Layer 6 of a small transformer language model trained on English Wikipedia (12 layers, counted from 0, width 96).
Take only the direct path to the model's output, skipping the later layers: a vector added to the residual stream pushes a token's score in proportion to its dot product with that token's output vector.

Output vectors of the tokens that the questions are about. A number n stands for (n - 500) times 0.0022.
"nd": 546 387 633 604 344 447 565 514 719 846 496 554 603 698 629 655 574 426 799 642 365 696 279 211 650 367 683 373 707 820 541 230 737 272 639 509 600 643 270 593 540 495 457 482 375 537 780 465 276 714 522 689 496 650 688 515 423 692 343 332 667 424 641 309 598 351 587 563 495 572 691 397 726 457 320 436 594 500 441 398 222 324 283 196 539 188 217 304 530 631 297 586 472 474 228 558
" He": 606 277 681 444 363 535 396 550 461 593 533 400 418 558 479 382 620 429 601 640 467 520 169 361 683 238 569 475 571 531 530 510 640 446 384 422 444 550 371 477 508 670 559 373 656 463 608 472 674 521 587 400 519 583 600 597 415 442 485 361 445 323 392 366 414 504 739 545 399 682 472 278 631 435 609 628 656 471 568 359 504 299 469 259 484 302 479 448 706 561 563 438 406 406 593 194
"um": 639 492 671 462 395 556 492 647 307 492 340 272 601 429 543 560 587 464 254 598 426 574 647 338 628 268 391 522 400 540 552 155 600 559 532 375 436 494 571 427 419 414 574 831 647 811 516 546 443 456 745 383 528 487 567 708 647 243 476 505 315 594 542 460 625 541 518 472 314 567 677 451 484 313 848 593 464 353 505 497 526 570 524 424 411 580 243 415 386 602 613 494 574 551 606 666
"ment": 517 250 700 465 548 341 37 375 426 730 564 394 271 822 647 438 484 528 608 474 454 608 196 531 735 29 453 540 285 841 474 511 524 662 461 633 519 298 338 417 683 392 424 777 613 426 489 814 725 823 382 314 435 408 560 558 343 607 420 352 572 630 829 273 920 224 495 407 306 449 578 616 727 478 649 360 676 336 312 698 833 398 254 465 265 396 545 424 923 545 133 225 422 500 462 133
" his": 337 341 513 538 535 500 540 463 619 492 537 442 324 692 544 248 485 364 360 509 394 618 272 474 767 121 571 514 533 402 526 496 827 465 595 739 491 415 525 480 533 533 643 574 554 420 662 675 413 433 363 435 441 497 543 772 345 496 701 101 346 514 569 250 425 554 758 336 630 599 484 510 678 487 433 668 702 491 548 389 645 471 367 279 402 391 572 483 437 633 398 567 266 373 725 319
"ic": 497 512 653 484 448 285 261 624 529 312 799 696 123 428 461 512 481 346 317 457 515 599 661 604 660 338 330 570 379 557 523 463 482 509 657 518 715 441 573 764 490 332 500 389 493 634 550 649 605 505 642 553 603 487 638 617 709 523 674 626 614 564 421 298 537 691 416 561 580 318 669 470 495 622 406 550 397 247 490 604 460 489 638 557 394 640 584 200 365 373 246 497 582 509 299 373
"ian": 708 534 435 419 661 399 322 556 534 491 729 442 457 645 410 182 540 380 441 470 359 651 526 632 545 397 636 679 500 386 682 555 513 472 345 515 427 493 384 553 520 484 469 228 627 822 361 368 729 650 598 540 367 534 336 747 659 543 558 386 256 663 440 317 500 404 363 471 430 433 376 452 601 251 627 659 659 193 541 485 491 629 576 392 515 266 465 379 428 500 194 582 674 545 716 412
"ts": 392 309 351 423 253 235 560 394 234 985 546 531 530 564 710 363 546 337 509 546 437 562 345 427 846 322 500 439 734 558 546 736 802 464 340 513 467 589 587 155 338 518 692 622 696 430 470 932 423 690 608 605 447 523 574 629 468 397 372 593 441 415 556 490 707 251 313 524 505 306 583 472 778 633 612 702 472 223 275 628 395 464 471 574 630 473 450 624 630 677 56 406 602 583 471 421
"&": 679 323 959 573 394 571 363 721 589 645 579 362 415 509 554 524 452 687 504 505 589 828 567 528 669 321 583 541 469 608 649 500 512 482 519 612 495 620 144 451 778 586 446 449 568 649 685 682 444 913 314 507 556 467 282 544 538 500 543 441 477 398 573 391 659 277 710 475 366 609 622 734 550 513 366 530 510 341 485 452 369 326 467 532 638 343 415 509 522 810 255 668 601 401 664 308
"iv": 451 526 442 531 615 461 419 760 258 562 465 267 195 495 526 734 504 500 524 469 581 722 682 516 666 207 521 343 310 613 332 366 649 484 414 547 625 497 500 558 707 508 246 476 650 344 549 578 523 665 543 749 438 275 562 681 358 766 541 573 593 332 297 399 701 684 457 586 401 301 302 621 477 665 566 465 500 334 654 289 453 621 261 455 659 660 362 370 613 665 219 412 515 575 727 532
":": 428 396 659 533 567 304 481 726 548 322 395 161 281 534 556 489 478 585 550 660 433 601 743 758 486 442 586 548 507 655 397 526 607 659 710 483 431 527 504 354 405 468 561 266 497 694 426 737 355 574 716 319 628 732 538 484 398 455 455 447 373 437 477 538 445 530 585 323 520 641 515 559 571 573 374 384 552 545 699 250 586 451 485 529 473 580 469 403 571 495 521 368 408 390 463 601
"}": 542 326 642 576 607 647 236 320 530 699 528 478 394 468 590 755 191 427 469 729 637 759 430 464 562 231 545 208 553 581 710 320 627 696 704 585 435 424 254 340 528 673 519 562 459 606 539 458 390 669 508 558 597 719 464 789 640 438 236 286 535 600 714 337 655 158 372 344 416 323 615 407 836 500 605 708 527 449 500 149 521 288 481 433 738 437 271 297 666 719 468 565 444 285 594 387

Output weights of attention head 2. The head adds the sum of these rows, row i times number i of z. A number n stands for (n - 500) times 0.0016.
o0: 523 719 600 238 422 657 438 485 236 549 527 565 352 649 393 565 444 662 536 513 673 372 641 616 455 457 524 360 412 390 443 707 563 396 212 547 461 563 507 426 489 410 423 495 528 553 659 394 396 555 552 326 701 616 517 314 224 574 658 407 476 511 450 454 371 289 566 597 639 389 398 536 504 586 415 517 582 469 347 594 622 496 561 535 739 694 749 431 643 515 579 388 469 503 400 483
o1: 458 475 363 798 650 372 427 493 591 560 337 354 523 516 628 440 637 502 613 320 670 414 633 345 638 561 396 530 335 429 479 225 633 482 877 574 549 364 364 521 604 30 399 598 585 578 467 465 473 326 521 476 479 334 369 457 517 433 628 385 257 350 521 330 513 465 410 728 457 538 447 455 745 577 284 550 619 299 346 684 503 303 568 467 603 534 612 424 657 644 442 421 340 643 464 353
o2: 535 478 506 566 454 345 319 563 426 578 740 589 601 606 428 473 708 741 336 652 393 347 354 582 656 494 583 560 720 422 457 771 543 350 644 410 704 652 464 342 602 685 381 777 567 792 755 549 388 726 643 285 407 498 554 520 392 271 507 320 476 597 307 453 482 610 429 502 365 640 580 393 329 471 480 572 537 498 600 524 205 261 477 643 509 827 565 546 392 607 318 417 504 659 413 291
o3: 360 308 328 454 333 489 521 707 399 435 444 540 532 631 611 719 654 389 380 360 448 494 441 362 462 768 647 348 374 564 586 492 522 458 390 395 414 535 465 488 334 664 352 271 560 536 382 307 665 332 602 466 513 626 535 605 549 534 454 505 608 363 147 433 665 561 507 420 584 232 666 464 229 514 425 562 545 451 462 513 430 325 470 541 495 536 551 394 446 496 525 419 597 582 702 493
o4: 475 385 607 537 460 664 581 708 717 437 622 257 667 612 314 586 484 364 565 419 697 763 412 690 806 732 444 511 456 458 751 850 567 479 485 558 320 447 786 399 491 560 544 477 436 591 470 577 446 523 651 446 434 578 405 544 411 686 647 486 359 449 406 460 723 628 466 671 537 577 589 363 594 559 621 315 410 468 379 489 445 484 560 428 422 466 495 489 535 533 693 455 359 693 589 410
o5: 490 586 600 542 603 437 301 463 406 460 587 284 367 387 455 391 649 493 605 707 509 650 504 630 430 476 599 577 325 386 510 587 588 323 311 516 281 573 330 348 510 404 687 415 494 321 716 356 492 615 413 560 549 540 409 571 387 178 629 707 433 559 502 410 485 620 528 505 321 588 484 679 471 564 557 507 536 701 402 587 708 413 494 626 414 511 569 330 485 318 602 402 609 722 575 485
o6: 413 84 613 548 485 552 505 435 436 549 307 698 577 456 663 603 424 321 623 450 457 644 577 636 477 301 478 675 522 513 771 539 495 436 328 486 621 448 339 553 559 501 592 449 409 396 682 540 392 394 653 536 536 336 592 561 443 325 550 314 450 359 723 501 545 374 615 457 328 471 404 526 898 505 352 478 615 276 765 449 504 481 408 478 678 536 395 525 736 604 268 417 285 147 650 395
o7: 367 532 556 489 316 583 446 645 587 264 539 533 719 735 522 538 338 606 386 543 453 638 343 590 324 377 548 431 353 557 446 603 590 422 656 389 607 322 620 638 414 447 708 658 417 296 640 581 603 172 478 732 684 807 406 273 485 635 401 479 275 558 613 416 388 540 623 516 626 504 608 556 412 550 381 194 379 635 402 819 334 553 318 295 456 520 580 537 534 306 630 657 271 682 565 418
o8: 468 593 582 703 361 377 703 410 531 525 575 375 472 566 625 637 638 653 637 564 194 460 447 544 681 557 402 447 585 568 548 470 660 818 512 559 486 487 754 586 484 358 309 398 534 408 529 353 305 571 574 655 451 354 513 494 292 370 428 641 426 485 349 418 546 398 584 411 497 299 591 566 527 521 422 637 467 474 569 686 332 512 399 488 630 498 678 405 718 347 649 409 468 590 628 353
o9: 409 481 316 494 255 262 482 633 286 338 706 557 327 579 692 630 665 390 574 651 674 540 443 464 639 395 455 306 456 662 445 348 788 436 444 561 329 417 211 513 526 391 716 417 676 559 452 493 489 660 426 567 610 511 372 529 480 371 685 499 449 561 660 590 622 474 631 331 537 406 322 512 462 549 418 596 687 360 643 545 385 585 403 299 324 270 356 460 640 559 610 372 468 540 439 382
o10: 476 470 519 390 547 404 589 758 548 481 496 552 470 501 609 238 539 678 608 610 629 537 814 580 587 532 211 400 353 422 558 481 315 492 433 385 497 183 377 516 331 495 492 540 452 494 465 467 451 688 465 654 499 570 489 727 487 443 414 529 341 688 314 550 563 598 475 875 409 381 530 607 252 624 450 601 443 414 504 322 382 362 454 592 448 645 526 429 442 609 315 369 423 516 259 502
o11: 318 526 459 572 452 438 373 340 526 606 327 477 578 564 628 647 438 516 668 360 395 577 608 407 411 295 575 424 311 445 516 511 597 633 650 307 597 488 654 433 302 526 319 472 621 533 500 637 543 546 553 565 469 650 663 435 309 493 635 599 592 493 481 552 585 320 456 389 462 270 327 573 497 760 573 417 462 613 555 374 657 488 445 254 416 367 488 661 363 478 290 507 535 585 495 719
o12: 669 341 505 428 468 617 434 620 306 272 567 514 359 630 376 529 265 683 650 306 436 584 200 492 395 507 380 433 374 283 503 391 291 420 624 476 614 450 463 772 455 480 278 544 700 446 492 535 573 389 527 553 701 584 552 396 431 572 366 488 263 491 394 244 506 458 648 638 355 489 319 414 776 446 409 496 550 331 468 245 493 215 477 578 544 452 387 506 762 700 612 588 386 641 723 630
o13: 607 458 536 727 468 493 670 685 608 561 451 487 433 651 505 507 584 481 595 517 541 525 524 645 406 386 464 444 445 309 471 517 627 548 840 407 627 596 480 583 504 390 321 510 459 540 384 404 723 489 565 344 785 593 460 346 433 493 483 733 560 387 696 308 446 522 615 469 489 719 408 445 463 344 387 472 483 547 695 630 402 560 569 553 546 373 503 483 419 470 317 346 625 408 365 565
o14: 373 658 616 478 311 483 419 598 485 566 548 585 787 406 456 623 373 604 499 789 469 510 446 367 709 570 277 460 386 395 543 535 348 523 492 495 720 417 640 564 531 458 538 263 462 419 539 538 721 619 571 298 596 517 345 517 387 402 572 457 745 342 532 473 836 247 462 764 419 525 329 469 337 459 590 570 750 618 355 444 463 450 582 566 567 466 299 418 500 508 391 702 395 840 336 587
o15: 510 583 452 584 422 492 523 424 549 498 379 534 477 644 436 616 621 398 482 497 551 732 680 313 363 456 663 633 534 500 358 645 348 427 608 577 651 503 638 428 579 328 437 694 342 285 393 641 653 367 551 668 819 540 476 273 577 579 526 715 624 524 541 317 652 420 602 665 651 364 430 485 663 694 269 448 442 567 829 313 511 560 617 298 637 660 621 569 352 611 660 488 496 318 562 559
o16: 602 452 438 466 483 438 747 636 433 652 227 735 413 450 444 427 637 429 465 716 769 436 392 565 531 470 356 491 439 559 667 621 460 564 539 428 304 588 416 621 684 548 350 462 646 334 486 298 436 654 619 407 469 514 454 491 578 363 385 386 435 394 447 487 172 489 403 697 733 633 576 547 488 289 464 575 370 795 534 341 359 409 578 513 441 393 449 495 512 631 502 605 725 538 356 342
o17: 517 489 535 533 331 487 450 319 311 547 466 407 481 628 316 504 432 393 446 640 353 472 494 283 489 684 697 493 473 308 605 413 648 623 399 388 632 639 426 549 589 478 447 651 533 375 687 257 379 595 457 800 621 553 536 725 241 925 456 556 483 597 410 487 723 576 444 350 572 418 569 628 507 214 587 466 542 552 342 653 384 354 641 353 377 759 375 549 687 491 452 406 574 386 237 443
o18: 533 626 527 378 375 432 392 357 558 429 497 225 570 393 759 420 680 720 483 391 377 416 368 645 350 439 427 512 615 571 426 570 378 401 261 658 701 692 418 557 622 339 501 399 537 674 503 517 550 584 454 347 631 680 632 539 631 640 497 416 491 577 503 433 590 508 488 512 612 377 544 614 319 401 243 341 561 349 272 471 618 491 655 646 640 381 508 529 393 352 370 488 648 528 446 635
o19: 742 455 400 515 259 635 492 511 451 539 522 408 353 487 546 357 695 454 717 516 491 681 399 447 333 484 235 394 350 312 281 493 562 552 626 677 628 514 617 376 535 606 475 245 580 461 641 516 588 648 385 663 548 393 637 288 663 550 469 498 449 450 511 335 311 420 434 496 498 253 288 632 466 639 407 327 399 649 500 439 368 443 515 257 479 352 529 433 544 563 269 278 555 348 486 342
o20: 306 472 466 456 489 630 488 627 609 499 344 482 492 424 459 453 251 542 181 405 538 485 653 482 591 403 255 493 725 487 546 554 592 518 498 590 571 599 268 480 438 612 369 515 739 593 555 509 496 595 379 530 435 325 313 435 404 307 618 497 640 523 526 664 670 418 287 408 335 531 638 388 405 413 549 519 269 603 715 575 439 400 416 557 496 564 418 501 667 435 589 325 773 625 491 333
o21: 594 664 513 505 246 586 494 460 652 280 286 204 533 497 434 518 444 446 432 614 644 301 478 587 558 365 641 514 373 283 530 456 405 559 309 405 620 590 545 502 292 679 556 555 459 486 338 416 324 171 666 469 455 492 611 481 528 412 423 597 545 519 366 600 423 564 439 655 537 504 713 434 257 533 386 354 581 511 565 484 533 569 337 648 610 463 358 564 774 505 437 661 673 641 446 514
o22: 686 308 542 568 611 542 415 459 492 337 694 590 534 571 338 454 528 466 594 424 650 517 736 536 530 518 361 338 684 344 334 603 749 588 576 656 589 556 514 425 598 674 592 374 484 638 287 317 468 376 633 648 491 291 477 502 559 503 506 582 831 215 454 660 611 345 441 388 640 363 476 506 723 516 367 405 332 451 251 510 534 206 334 267 625 578 514 450 512 630 434 587 558 552 414 365
o23: 521 482 564 523 562 262 632 716 552 419 427 401 695 594 610 569 548 527 529 637 318 479 521 282 488 666 596 467 611 657 443 565 419 542 335 528 315 466 662 510 358 608 428 490 571 417 437 518 562 255 381 336 549 429 294 656 451 230 576 442 321 349 481 665 376 581 684 490 669 580 679 529 474 416 712 572 708 372 622 428 469 405 723 311 340 531 483 364 702 451 361 560 431 421 539 646
o24: 542 478 381 426 702 403 493 564 579 466 497 420 520 564 499 768 256 509 498 496 542 618 546 514 480 794 594 663 386 336 247 483 429 587 429 622 661 526 349 313 535 777 478 426 481 516 512 424 331 396 676 353 512 364 383 589 538 351 417 763 441 702 326 434 289 556 363 457 606 526 592 540 374 582 181 845 624 356 586 421 277 685 645 510 615 474 320 394 606 440 738 715 492 681 432 470
o25: 503 573 381 535 663 467 353 507 540 697 480 408 422 468 683 542 489 530 489 552 560 385 606 600 426 427 503 802 569 357 519 584 402 578 514 402 673 657 368 359 355 363 502 670 541 672 625 406 397 555 353 487 627 490 243 372 657 467 496 755 311 632 373 294 589 325 752 456 422 288 548 635 669 628 711 676 316 746 569 612 207 732 548 379 540 222 626 467 704 460 699 688 276 291 458 329
o26: 592 511 535 604 445 597 423 498 549 379 543 495 470 463 767 665 380 473 459 526 524 696 442 412 319 639 400 508 353 566 585 399 450 598 538 426 656 454 330 479 628 493 361 687 299 458 375 586 503 675 318 324 633 321 696 590 415 639 425 327 419 504 457 453 555 313 298 557 522 488 612 551 605 532 570 700 493 325 468 503 524 436 444 501 539 510 640 402 275 835 741 533 466 451 562 473
o27: 681 381 443 232 586 478 529 636 532 740 392 582 576 338 370 500 552 697 372 435 657 480 560 495 568 583 523 357 495 556 486 634 511 460 461 497 384 541 482 387 267 620 450 388 439 554 415 540 247 544 598 517 394 429 430 350 723 528 508 594 324 432 487 375 612 496 493 519 664 548 792 525 496 553 536 754 352 358 709 547 594 578 544 438 333 530 461 594 396 378 331 534 595 430 494 541
o28: 382 611 375 372 450 477 512 754 508 499 449 629 591 388 674 478 430 473 365 269 558 518 470 513 351 656 639 606 283 414 430 441 517 394 696 428 523 380 577 525 404 439 444 436 468 241 418 625 588 712 673 407 427 320 549 594 353 586 609 583 269 332 526 653 537 591 536 361 496 571 619 515 547 474 562 521 458 896 355 523 541 515 643 348 607 550 563 575 545 478 762 419 511 320 600 557
o29: 487 564 360 478 588 784 516 581 287 556 454 528 624 464 291 796 498 477 591 473 347 517 228 586 443 658 489 476 501 583 432 560 495 511 547 566 883 441 199 593 514 509 292 391 276 379 424 642 574 449 452 569 381 533 633 476 422 511 461 481 523 540 747 416 461 666 571 732 551 418 486 314 593 345 703 425 459 275 328 302 422 490 616 547 410 453 598 273 456 522 658 408 473 533 739 350
o30: 608 410 589 477 522 367 700 595 582 654 557 529 299 735 642 573 349 377 591 557 560 378 525 549 466 590 569 482 473 631 498 435 501 648 649 339 445 350 503 557 560 288 436 460 382 468 512 446 582 483 542 649 614 504 418 453 471 555 489 221 496 490 500 434 363 805 661 705 462 510 534 424 662 383 534 560 620 262 547 750 427 496 350 500 622 511 452 653 488 699 740 496 793 695 575 431
o31: 481 471 472 530 650 520 447 422 461 308 515 710 434 399 624 514 458 535 544 366 457 620 373 477 446 220 559 580 600 452 514 654 739 571 575 470 634 623 443 403 635 549 765 620 369 320 377 599 346 596 612 375 510 524 392 505 534 548 593 330 582 554 397 447 448 548 420 62 507 537 409 464 383 435 453 443 477 485 560 413 420 109 522 779 454 521 616 438 313 367 548 534 568 368 530 262

Each question shows a token from some text and the vector z that the head gathered there. A number n stands for (n - 500) times 0.0082.

"ol": 553 609 398 590 762 592 506 457 678 557 722 594 409 487 626 360 443 427 441 628 611 383 573 600 620 461 525 723 562 319 518 333
Which of these tokens does it push up most? "ts"

",": 208 510 280 608 473 366 479 584 375 328 520 636 614 504 642 443 476 469 423 396 468 535 487 667 362 304 577 528 600 488 391 394
Which two tokens does it push up most, strongest first? "um", "nd"

" f": 458 476 539 510 439 393 637 446 468 639 589 435 503 413 508 438 515 497 442 392 480 495 430 541 615 629 493 552 488 550 436 446
Which of these tokens does it push up most? "}"

"-": 488 564 549 482 568 550 533 441 501 418 542 479 438 451 473 556 511 440 507 480 570 433 561 511 539 459 537 504 528 457 469 557
Which of these tokens does it push up most? "&"

" pl": 515 456 506 468 517 528 486 552 457 442 522 505 500 522 479 562 483 555 520 561 508 499 463 469 526 550 492 527 478 443 477 521
Which of these tokens does it push down most? " He"

"ou": 395 535 362 634 453 245 623 924 576 615 313 571 533 628 370 541 419 573 493 623 431 579 716 570 646 710 437 371 397 366 575 618
Which two tokens does it push up most, strongest first? "nd", " his"

"2": 432 571 481 435 513 371 504 397 540 574 396 520 541 463 706 428 576 468 412 441 464 425 481 578 382 493 586 552 491 446 624 356
Which two tokens does it push up most, strongest first? "nd", "ment"

"e": 683 445 529 498 487 535 590 610 445 649 434 609 526 534 543 504 425 450 379 479 546 655 740 435 335 565 403 355 404 329 536 700
Which of these tokens does it push up most? "ment"

" re": 519 502 502 537 521 535 491 508 433 518 557 466 534 509 496 483 552 433 523 475 492 503 502 498 421 462 471 469 483 509 515 492
Which three tokens does it push up most, strongest first? " He", "ian", "ic"

"er": 433 485 589 458 424 539 538 506 434 486 448 476 571 487 680 515 502 572 516 474 578 399 436 591 425 417 519 473 483 569 476 511
Which of these tokens does it push up most? "ment"

"ar": 542 527 498 541 569 474 449 596 520 462 481 402 492 575 472 550 580 468 450 581 452 553 606 535 525 520 401 474 452 595 513 535
Which two tokens does it push up most, strongest first? " He", "ic"

"igh": 576 417 594 429 518 576 695 485 514 496 427 324 536 599 416 427 548 545 489 567 521 370 484 553 404 478 477 458 598 539 492 465
Which of these tokens does it push up most? " He"

"ay": 563 351 351 453 606 454 536 455 393 452 511 429 663 468 490 469 352 592 566 343 538 608 621 408 488 356 549 657 372 518 511 458
Which of these tokens does it push up most? "}"

"r": 509 463 444 515 401 584 517 564 533 541 362 573 513 546 400 587 516 641 501 588 488 326 417 574 357 479 551 454 620 563 543 570
Which three tokens does it push up most, strongest first? "ment", " his", "nd"

"ers": 527 481 505 502 489 533 521 460 484 471 539 565 520 534 458 597 468 543 453 560 515 453 533 492 515 557 500 513 420 403 446 562
Which of these tokens does it push up most? "}"

"19": 548 431 552 521 589 583 450 562 459 529 491 459 507 502 418 465 584 521 481 487 437 460 465 520 413 420 400 430 461 528 526 492
Which of these tokens does it push up most? " He"

"on": 480 485 481 525 503 473 504 489 502 504 451 513 456 515 464 531 540 526 478 495 516 471 510 487 455 509 510 524 486 525 483 503
Which of these tokens does it push down most? ":"

" k": 515 479 506 471 534 567 418 668 492 384 416 547 537 561 611 667 393 435 560 540 460 608 588 385 565 563 457 495 481 425 442 615
Which of these tokens does it push up most? "ic"

"p": 631 455 580 463 518 611 483 365 413 622 555 421 380 458 433 453 550 260 597 438 508 487 464 536 458 583 410 501 524 574 442 523
Which two tokens does it push up most, strongest first? "ian", ":"

"ic": 414 446 675 537 437 555 559 384 486 427 502 591 671 512 547 441 358 446 664 376 658 574 536 439 533 526 565 512 423 517 600 515
Which of these tokens does it push up most? "&"

" ": 542 547 542 481 523 518 548 483 484 575 483 485 503 537 447 502 540 377 520 462 516 461 507 563 493 594 500 518 484 543 514 509
Which of these tokens does it push up most? "&"

" the": 531 616 633 420 514 485 396 617 489 521 529 399 505 543 475 561 634 502 430 533 512 538 497 417 524 585 486 467 487 586 620 522
Which of these tokens does it push down most? "ts"

" or": 479 511 552 522 491 419 420 565 460 518 528 420 451 487 449 533 564 473 455 544 477 503 567 506 516 513 449 504 416 582 535 509
Which two tokens does it push up most, strongest first? "ic", "nd"

"art": 508 527 541 477 608 616 559 561 501 450 604 482 504 595 459 429 459 463 531 448 584 501 472 517 530 615 329 511 420 463 455 567
Which of these tokens does it push up most? ":"

"s": 377 379 564 445 476 558 483 522 428 350 586 615 484 540 598 348 512 495 478 497 403 571 486 685 598 258 365 496 315 505 445 529
Which of these tokens does it push down most? "ment"

"n": 554 487 501 551 509 601 485 467 569 457 529 586 499 517 477 509 494 460 510 496 532 426 596 566 446 547 416 534 509 527 405 549
Which three tokens does it push up most, strongest first? "ts", ":", "iv"

" r": 486 477 492 532 493 509 472 433 462 472 539 573 495 442 531 444 476 506 531 446 513 491 455 511 470 511 549 544 499 474 429 471
Which three tokens does it push up most, strongest first? "um", "ts", "ian"

"ld": 585 484 458 436 534 639 559 541 558 559 473 489 396 650 447 488 588 411 496 554 451 414 473 555 464 707 459 472 564 415 456 551
Which two tokens does it push up most, strongest first? ":", " his"

"U": 559 463 437 471 502 550 438 503 491 567 616 470 414 587 526 577 575 349 527 398 562 610 468 596 384 374 444 497 430 568 504 472
Which of these tokens does it push up most? ":"

" (": 530 461 510 488 513 503 501 478 487 483 596 472 388 463 345 488 646 394 570 437 421 462 415 471 428 412 488 494 611 549 559 557
Which two tokens does it push up most, strongest first? ":", " his"

" C": 512 517 515 491 581 561 517 508 474 508 513 433 515 512 431 498 543 473 459 470 489 425 506 530 462 458 458 459 559 481 487 528
Which three tokens does it push up most, strongest first? " his", " He", ":"

"===": 549 499 554 479 508 474 403 488 362 331 591 577 479 549 525 597 403 596 569 550 429 501 543 500 392 431 538 543 582 587 438 518
Which of these tokens does it push down most? " He"

"A": 452 567 503 542 496 474 544 552 486 441 557 545 442 501 459 576 471 445 509 448 486 512 535 526 561 412 576 525 534 573 514 522
Which of these tokens does it push up most? "ic"

" st": 460 481 479 522 524 495 466 515 470 416 457 550 459 499 542 449 425 588 504 460 536 539 481 488 514 597 509 549 430 476 455 462
Which of these tokens does it push up most? "um"

" F": 549 471 531 449 560 608 527 535 515 524 469 485 485 575 418 481 563 444 498 518 383 406 451 519 451 591 490 447 543 483 476 547
Which of these tokens does it push up most? " his"

"k": 526 416 529 377 499 523 515 541 513 444 535 514 499 537 502 555 535 425 464 575 539 519 524 456 497 552 529 523 439 517 456 519
Which of these tokens does it push up most? "&"

" \"": 433 434 537 478 518 537 506 474 432 452 556 479 469 425 539 520 516 462 490 499 543 436 421 561 525 496 529 545 494 581 389 497
Which of these tokens does it push up most? "um"

"l": 427 424 449 412 589 519 609 619 487 493 446 415 532 550 409 664 489 468 583 323 352 561 448 555 382 388 512 416 489 372 463 546
Which two tokens does it push up most, strongest first? " his", ":"

" of": 525 425 533 430 473 553 471 468 548 588 521 464 461 508 521 497 513 526 568 455 434 467 399 520 493 614 478 462 533 386 438 538
Which of these tokens does it push down most? "iv"

" S": 516 505 515 494 487 508 474 562 491 504 446 514 410 547 481 548 480 537 483 534 406 498 564 569 448 524 442 441 488 509 442 536
Which of these tokens does it push up most? " his"